Layer 4 of a small transformer language model trained on English Wikipedia (14 layers, counted from 0, width 128).
Take only the direct path to the model's output, skipping the later layers: a vector added to the residual stream pushes a token's score in proportion to its dot product with that token's output vector.

Output vectors of the tokens that the questions are about. A number n stands for (n - 500) times 0.0024.
"tern": 468 652 470 508 788 452 442 517 367 367 497 434 500 456 747 718 735 448 441 652 586 576 654 493 446 211 379 455 440 449 487 675 428 431 669 619 396 541 418 461 503 441 544 614 524 670 457 329 547 319 356 169 654 442 261 578 320 511 321 375 597 504 516 464 520 347 545 760 611 574 716 751 496 603 579 437 267 500 425 463 280 525 568 284 449 710 515 243 580 416 467 595 401 725 584 853 421 459 558 520 353 568 550 404 584 531 545 474 505 273 649 525 547 451 353 504 480 500 692 483 367 524 391 814 601 588 518 503
"ice": 698 504 297 496 357 358 569 709 547 371 511 357 583 488 718 558 610 620 515 631 193 802 590 659 504 572 207 667 548 486 530 371 545 424 534 475 380 391 703 544 389 300 664 847 225 500 854 370 754 509 621 423 613 505 348 175 529 492 323 627 337 433 577 535 595 485 465 491 360 599 581 771 500 553 613 495 317 540 592 384 421 544 705 568 381 522 764 331 451 410 160 638 637 509 556 605 799 351 611 618 542 448 478 303 436 512 293 426 444 656 519 555 633 644 500 485 350 758 632 417 668 459 647 519 300 356 488 552
"ball": 606 458 474 430 640 796 549 657 367 450 568 365 678 324 649 683 675 460 444 461 532 690 487 529 593 590 270 564 735 283 676 545 281 608 500 619 379 606 580 562 466 531 620 479 410 492 573 579 553 393 508 448 595 389 238 432 331 226 397 450 290 554 669 701 491 561 402 620 621 580 743 614 790 656 700 480 351 681 686 470 400 492 457 326 562 777 599 453 509 604 101 472 513 487 181 689 411 488 714 537 530 652 307 410 706 663 581 296 515 361 648 509 585 329 694 500 530 626 462 397 567 664 248 543 121 583 676 504
"im": 497 656 392 441 586 376 323 443 580 549 628 437 404 463 795 500 669 564 455 526 445 486 490 506 473 382 577 285 668 615 421 621 523 519 541 541 471 449 521 301 648 587 454 637 567 719 600 435 494 604 329 454 621 519 556 401 449 452 233 454 524 540 343 594 541 477 506 527 562 575 626 372 404 373 524 504 233 277 446 559 509 605 381 332 460 439 426 369 409 534 399 440 337 591 561 506 405 519 625 503 497 472 475 550 538 430 685 367 350 375 760 648 582 650 543 569 344 490 421 568 488 353 431 614 305 608 432 494
"led": 847 298 447 514 709 781 560 476 442 748 441 383 892 419 804 643 478 659 384 508 311 714 541 543 623 524 319 237 582 565 374 786 410 436 597 496 464 681 437 444 325 751 353 411 617 712 695 495 496 432 368 505 274 395 375 173 127 429 456 465 471 388 435 612 338 468 406 514 357 417 715 534 418 435 500 516 637 529 650 579 437 383 751 347 171 619 343 401 307 689 296 521 486 527 446 500 465 509 563 447 331 510 488 504 881 476 439 636 451 582 267 548 199 553 509 393 441 495 853 572 467 629 577 495 368 279 689 399
"osed": 625 343 588 418 552 728 419 604 379 525 699 224 571 585 761 695 424 643 490 591 417 607 712 484 549 445 540 371 521 247 491 597 510 326 623 310 443 508 425 325 454 445 201 488 391 565 496 249 676 596 444 442 278 287 525 436 473 351 412 357 448 572 510 521 397 482 305 508 419 343 602 584 602 546 393 347 500 489 695 425 335 662 586 547 408 474 427 616 373 713 552 384 258 586 536 655 552 320 784 513 284 362 675 546 863 402 304 580 379 291 452 444 500 668 395 707 454 407 689 386 574 697 726 778 488 383 523 475
"ers": 492 456 557 734 500 319 515 647 278 510 453 546 561 500 529 507 748 656 527 782 405 611 655 356 630 686 328 475 567 397 549 444 591 523 576 545 531 689 679 468 694 455 301 641 496 449 504 320 555 633 532 306 440 446 410 557 526 536 479 456 83 416 734 616 614 428 504 643 581 450 553 573 614 337 337 400 665 396 606 574 586 400 745 434 401 622 561 445 279 621 230 418 643 617 396 764 400 347 579 508 572 704 317 463 611 500 497 301 445 620 619 545 293 461 552 574 304 512 568 337 415 398 659 445 549 596 606 650
"raft": 568 598 496 629 433 526 402 537 471 708 779 397 764 523 791 560 476 662 282 519 562 518 550 551 504 552 451 160 750 256 582 509 335 456 536 469 397 661 469 335 703 615 614 451 598 554 570 513 609 292 606 525 195 341 557 402 509 245 383 591 225 461 486 504 483 577 515 615 440 386 511 562 261 513 343 553 573 238 629 457 496 366 633 531 284 656 648 400 629 344 314 337 334 567 430 613 774 444 500 461 191 559 425 664 504 559 448 606 466 292 343 663 422 622 393 514 518 569 562 511 689 818 585 450 395 769 378 578
"adium": 598 477 329 343 665 698 709 485 521 557 534 379 568 394 830 475 538 759 419 519 560 714 556 463 516 419 251 441 478 457 746 680 215 459 508 482 448 614 624 531 638 550 521 479 366 504 390 360 667 528 638 474 398 253 590 177 534 548 364 322 463 531 272 442 550 351 445 918 453 520 231 602 436 371 668 439 486 645 453 621 632 408 317 431 482 695 796 453 379 554 240 345 122 718 444 386 597 250 579 418 517 647 377 354 710 481 372 545 526 361 703 602 772 489 500 549 315 725 379 256 449 861 615 481 525 508 443 549
"ual": 605 586 573 519 618 490 79 537 551 344 720 259 394 544 660 389 601 678 527 529 272 740 528 491 570 534 631 387 712 185 727 779 298 445 768 643 523 709 392 257 356 488 775 230 524 670 247 448 644 356 347 478 377 343 207 474 402 479 525 407 34 524 646 466 466 492 391 419 336 504 584 474 505 423 446 456 350 522 350 403 346 595 737 431 395 636 454 464 674 621 490 316 247 791 421 424 448 464 630 544 514 520 624 613 569 762 479 305 517 206 802 862 456 371 580 474 431 601 451 386 733 510 412 259 595 598 500 484
"onom": 487 688 330 602 539 819 488 463 446 303 614 255 504 528 909 763 409 539 323 409 441 486 504 544 563 557 422 353 562 402 666 648 411 285 529 472 319 730 496 457 907 474 564 388 465 654 421 291 524 441 146 384 485 471 489 510 275 512 290 331 309 526 385 587 282 239 450 660 607 465 380 592 481 422 347 495 491 543 393 596 383 691 752 496 504 734 755 361 688 513 532 554 491 738 416 423 460 342 745 509 306 454 587 325 513 315 492 688 545 387 610 406 457 426 367 776 441 561 644 467 473 447 738 505 516 617 472 387
"ved": 814 288 487 561 909 774 574 603 521 519 796 444 375 381 752 392 487 487 505 500 186 676 621 521 605 170 359 537 619 293 646 603 256 392 568 529 440 648 412 229 537 527 537 513 540 577 727 364 394 579 563 495 508 374 264 363 606 468 284 574 605 289 452 580 336 412 523 549 312 667 474 512 397 500 443 541 369 725 449 662 229 736 543 413 562 532 701 462 513 541 310 285 442 504 405 480 671 392 877 450 462 633 571 623 654 337 678 411 412 653 465 435 463 424 413 632 258 697 648 363 433 710 396 705 681 649 570 470

Each question shows what one neuron of this layer's MLP adds at an activation of 1. A number n stands for (n - 500) times 0.0012.

n100: 403 587 441 609 599 512 592 584 704 664 497 522 563 436 585 441 648 516 317 631 469 569 384 595 448 500 318 370 397 567 632 574 542 492 494 542 546 639 610 485 276 510 512 643 672 552 475 561 438 540 521 547 443 491 388 402 486 470 503 484 367 497 645 518 417 491 483 353 443 468 440 547 397 497 553 533 567 537 503 438 563 440 483 506 339 605 415 698 520 609 457 571 568 549 325 638 306 575 344 638 595 419 591 341 485 365 467 488 454 429 488 556 398 370 693 693 312 494 470 265 376 509 402 786 355 357 566 410
Which three tokens does it push up most, strongest first? "led", "ball", "ers"

n246: 408 566 600 607 526 529 537 535 497 468 712 573 637 457 522 564 461 436 494 654 575 466 572 494 418 361 443 580 443 392 422 522 521 352 420 482 487 515 628 560 590 551 542 597 477 540 491 506 520 411 587 649 447 680 596 723 497 486 604 561 237 477 457 300 391 503 469 595 553 523 389 531 509 518 467 349 326 720 632 454 409 403 503 594 701 388 405 497 526 594 439 553 546 335 381 494 452 324 469 359 525 728 402 628 450 491 372 426 423 454 479 436 691 570 497 346 521 349 232 408 378 514 581 494 530 463 596 418
Pushed down most: "led"

n79: 537 325 561 552 346 465 331 636 447 237 381 617 423 497 650 371 549 601 662 413 399 557 611 443 267 569 413 639 455 406 484 513 514 467 474 604 472 494 456 519 435 397 500 484 546 505 549 486 334 513 503 650 394 486 492 619 566 593 479 550 580 508 302 634 506 530 556 560 304 486 394 641 458 503 419 452 491 450 422 515 489 570 424 569 625 402 526 405 598 495 442 311 525 489 631 494 446 527 321 687 529 619 455 622 506 577 458 610 656 462 568 564 455 578 392 415 517 477 494 619 531 233 589 489 469 422 568 613
Pushed down most: "ball"

n16: 500 523 340 600 542 412 429 475 500 569 328 579 620 395 599 508 587 525 543 489 365 593 354 583 389 545 506 497 369 551 474 564 345 527 549 713 532 610 509 443 383 503 698 412 605 661 420 409 488 615 387 418 466 521 428 611 505 535 464 474 643 466 791 462 486 407 404 531 492 540 434 681 597 680 462 383 324 409 500 473 538 517 604 261 268 579 314 471 415 481 635 422 646 503 648 406 479 539 481 663 451 413 435 555 603 449 619 579 599 349 547 379 535 539 372 514 530 509 552 566 553 534 551 763 406 522 524 530
Pushed down most: "adium"

n25: 360 420 521 367 461 391 600 253 425 427 480 476 527 693 290 430 456 541 425 586 453 456 632 550 594 524 478 540 595 444 503 590 367 327 449 379 643 434 349 416 346 649 494 467 528 492 708 529 537 516 558 670 297 425 514 403 546 519 417 541 486 570 533 541 676 375 432 463 632 542 555 636 546 439 508 497 457 590 585 444 611 440 543 540 553 484 401 399 721 552 535 592 418 606 503 422 149 555 445 517 657 420 633 562 552 536 437 468 553 545 541 432 379 391 571 338 483 503 452 625 474 492 421 343 581 601 599 535
Which two tokens does it push up most, strongest first? "ual", "led"

n206: 575 607 412 540 503 605 636 468 648 597 563 332 583 413 349 756 625 339 514 478 611 453 520 600 429 186 487 429 327 466 651 366 546 669 462 362 355 459 849 301 614 439 567 532 606 347 450 500 406 472 443 519 451 308 659 400 636 494 349 541 552 654 580 507 557 490 500 461 384 315 494 638 546 490 531 523 479 512 710 418 304 451 565 454 544 574 727 525 506 416 483 292 529 385 329 503 583 490 374 497 424 259 308 556 530 468 585 414 629 456 410 500 566 514 535 692 740 534 552 469 530 584 564 537 440 462 569 442
Which of these tokens does it push up most? "raft"

n31: 541 459 261 384 351 764 360 480 635 699 544 532 409 581 696 448 522 433 616 449 522 708 258 431 551 563 530 535 593 579 615 424 571 379 304 466 537 377 546 611 458 630 391 449 398 458 333 534 576 520 622 569 386 472 263 436 480 611 438 458 476 470 368 503 500 566 363 409 441 401 454 367 612 494 523 556 507 488 594 449 347 435 535 418 305 528 497 625 629 430 497 500 449 336 356 413 394 482 389 528 652 643 606 360 625 641 729 668 550 469 500 497 463 522 454 584 388 387 469 579 665 555 481 366 413 450 578 414
Pushed down most: "tern"

n78: 520 667 473 561 553 609 622 413 453 538 633 407 514 579 368 532 535 389 404 681 401 540 492 417 522 406 403 591 402 420 423 532 560 546 568 566 619 497 323 431 266 455 532 414 508 609 404 574 497 470 564 367 489 503 477 571 510 432 462 540 505 377 436 601 467 444 614 590 500 492 518 332 492 338 520 450 420 438 633 503 505 466 554 556 354 415 412 440 248 560 468 323 310 447 397 451 622 573 389 427 442 335 508 493 463 569 560 540 594 544 338 360 576 443 551 531 439 360 549 532 603 539 586 516 392 525 613 424
Which two tokens does it push up most, strongest first? "led", "osed"

n211: 520 487 562 382 581 494 576 301 525 474 306 407 500 454 357 536 613 263 562 595 686 397 321 709 396 381 203 525 510 701 689 587 437 500 519 455 418 588 527 494 337 348 494 636 294 439 406 605 465 475 491 485 478 476 570 736 508 684 471 564 576 328 647 424 472 486 494 427 597 549 516 578 569 424 508 566 453 455 494 617 414 366 522 421 589 597 524 490 491 619 601 580 599 463 447 422 404 422 665 479 484 552 488 506 416 471 358 566 555 423 611 600 634 380 379 575 575 634 524 492 560 518 521 473 644 326 416 663
Which of these tokens does it push up most? "tern"

n228: 298 581 412 608 479 549 570 330 335 688 711 444 577 515 645 458 539 576 368 390 367 661 471 481 633 526 599 476 561 497 432 416 532 578 316 481 284 599 328 451 473 319 471 592 239 540 323 621 509 684 474 478 467 611 761 455 565 410 491 426 605 457 552 529 515 640 512 621 497 638 588 450 338 369 609 490 336 419 464 611 422 459 400 537 618 624 599 413 657 483 513 574 451 393 408 345 589 515 527 446 629 731 538 434 567 525 469 557 442 571 474 425 547 263 672 396 414 500 538 673 650 537 465 318 385 470 447 445
Which of these tokens does it push up most? "adium"

n8: 389 490 421 632 602 456 503 298 622 475 601 503 419 494 572 559 587 475 569 420 698 566 483 451 348 707 567 548 430 503 517 406 500 544 441 389 469 434 305 478 524 583 529 536 481 558 558 546 368 505 477 356 410 497 396 173 396 400 465 423 542 436 605 356 500 484 390 511 478 508 557 763 448 514 572 428 563 390 359 515 517 574 497 409 635 433 428 381 619 554 295 485 547 494 677 429 514 555 548 483 488 374 520 535 428 364 348 448 581 599 687 576 429 556 412 564 609 574 441 543 514 458 343 520 460 609 199 620
Which three tokens does it push up most, strongest first? "im", "tern", "ice"

n231: 483 375 558 396 429 471 531 506 485 463 602 417 441 371 423 661 382 564 423 680 521 576 335 473 458 669 503 785 329 557 437 539 524 365 497 468 393 553 529 532 643 535 506 403 509 417 455 610 488 344 404 428 369 479 445 526 453 516 661 556 529 373 517 569 244 480 519 520 576 500 534 500 663 560 583 441 353 455 418 363 664 468 332 450 476 467 356 519 431 414 652 541 546 329 543 552 324 418 522 509 611 622 705 603 545 546 401 637 474 596 351 535 423 722 585 385 428 293 599 358 512 552 584 631 530 483 608 539
Which two tokens does it push up most, strongest first? "osed", "led"

n20: 282 589 461 367 521 605 513 555 553 416 529 493 389 834 472 440 402 583 623 543 627 283 432 843 458 549 460 601 514 419 528 440 704 378 599 592 588 520 405 494 657 397 461 555 571 518 293 314 651 506 452 519 641 382 547 472 464 605 482 343 350 587 531 394 504 368 419 599 631 423 439 497 497 513 417 471 597 479 576 391 664 718 500 449 510 564 249 458 648 610 588 452 662 525 582 444 442 586 514 522 587 529 458 479 574 395 380 439 652 432 487 255 427 663 483 556 567 490 497 548 615 606 422 391 490 588 573 660
Which two tokens does it push up most, strongest first? "onom", "osed"

n234: 335 432 619 430 494 400 294 477 367 494 503 468 609 547 563 477 559 474 427 423 612 617 531 587 737 569 509 480 510 453 711 500 390 364 608 430 681 411 464 577 490 372 392 400 515 562 419 546 233 406 423 364 577 482 515 520 543 665 500 552 443 524 500 509 489 600 560 414 471 509 457 625 626 417 335 595 558 293 448 434 651 591 659 591 604 415 525 637 326 453 278 539 467 553 610 373 543 696 587 645 685 462 546 431 432 456 575 503 421 708 500 659 451 319 637 405 515 481 431 575 564 375 299 577 457 639 525 447
Which two tokens does it push up most, strongest first? "ual", "ers"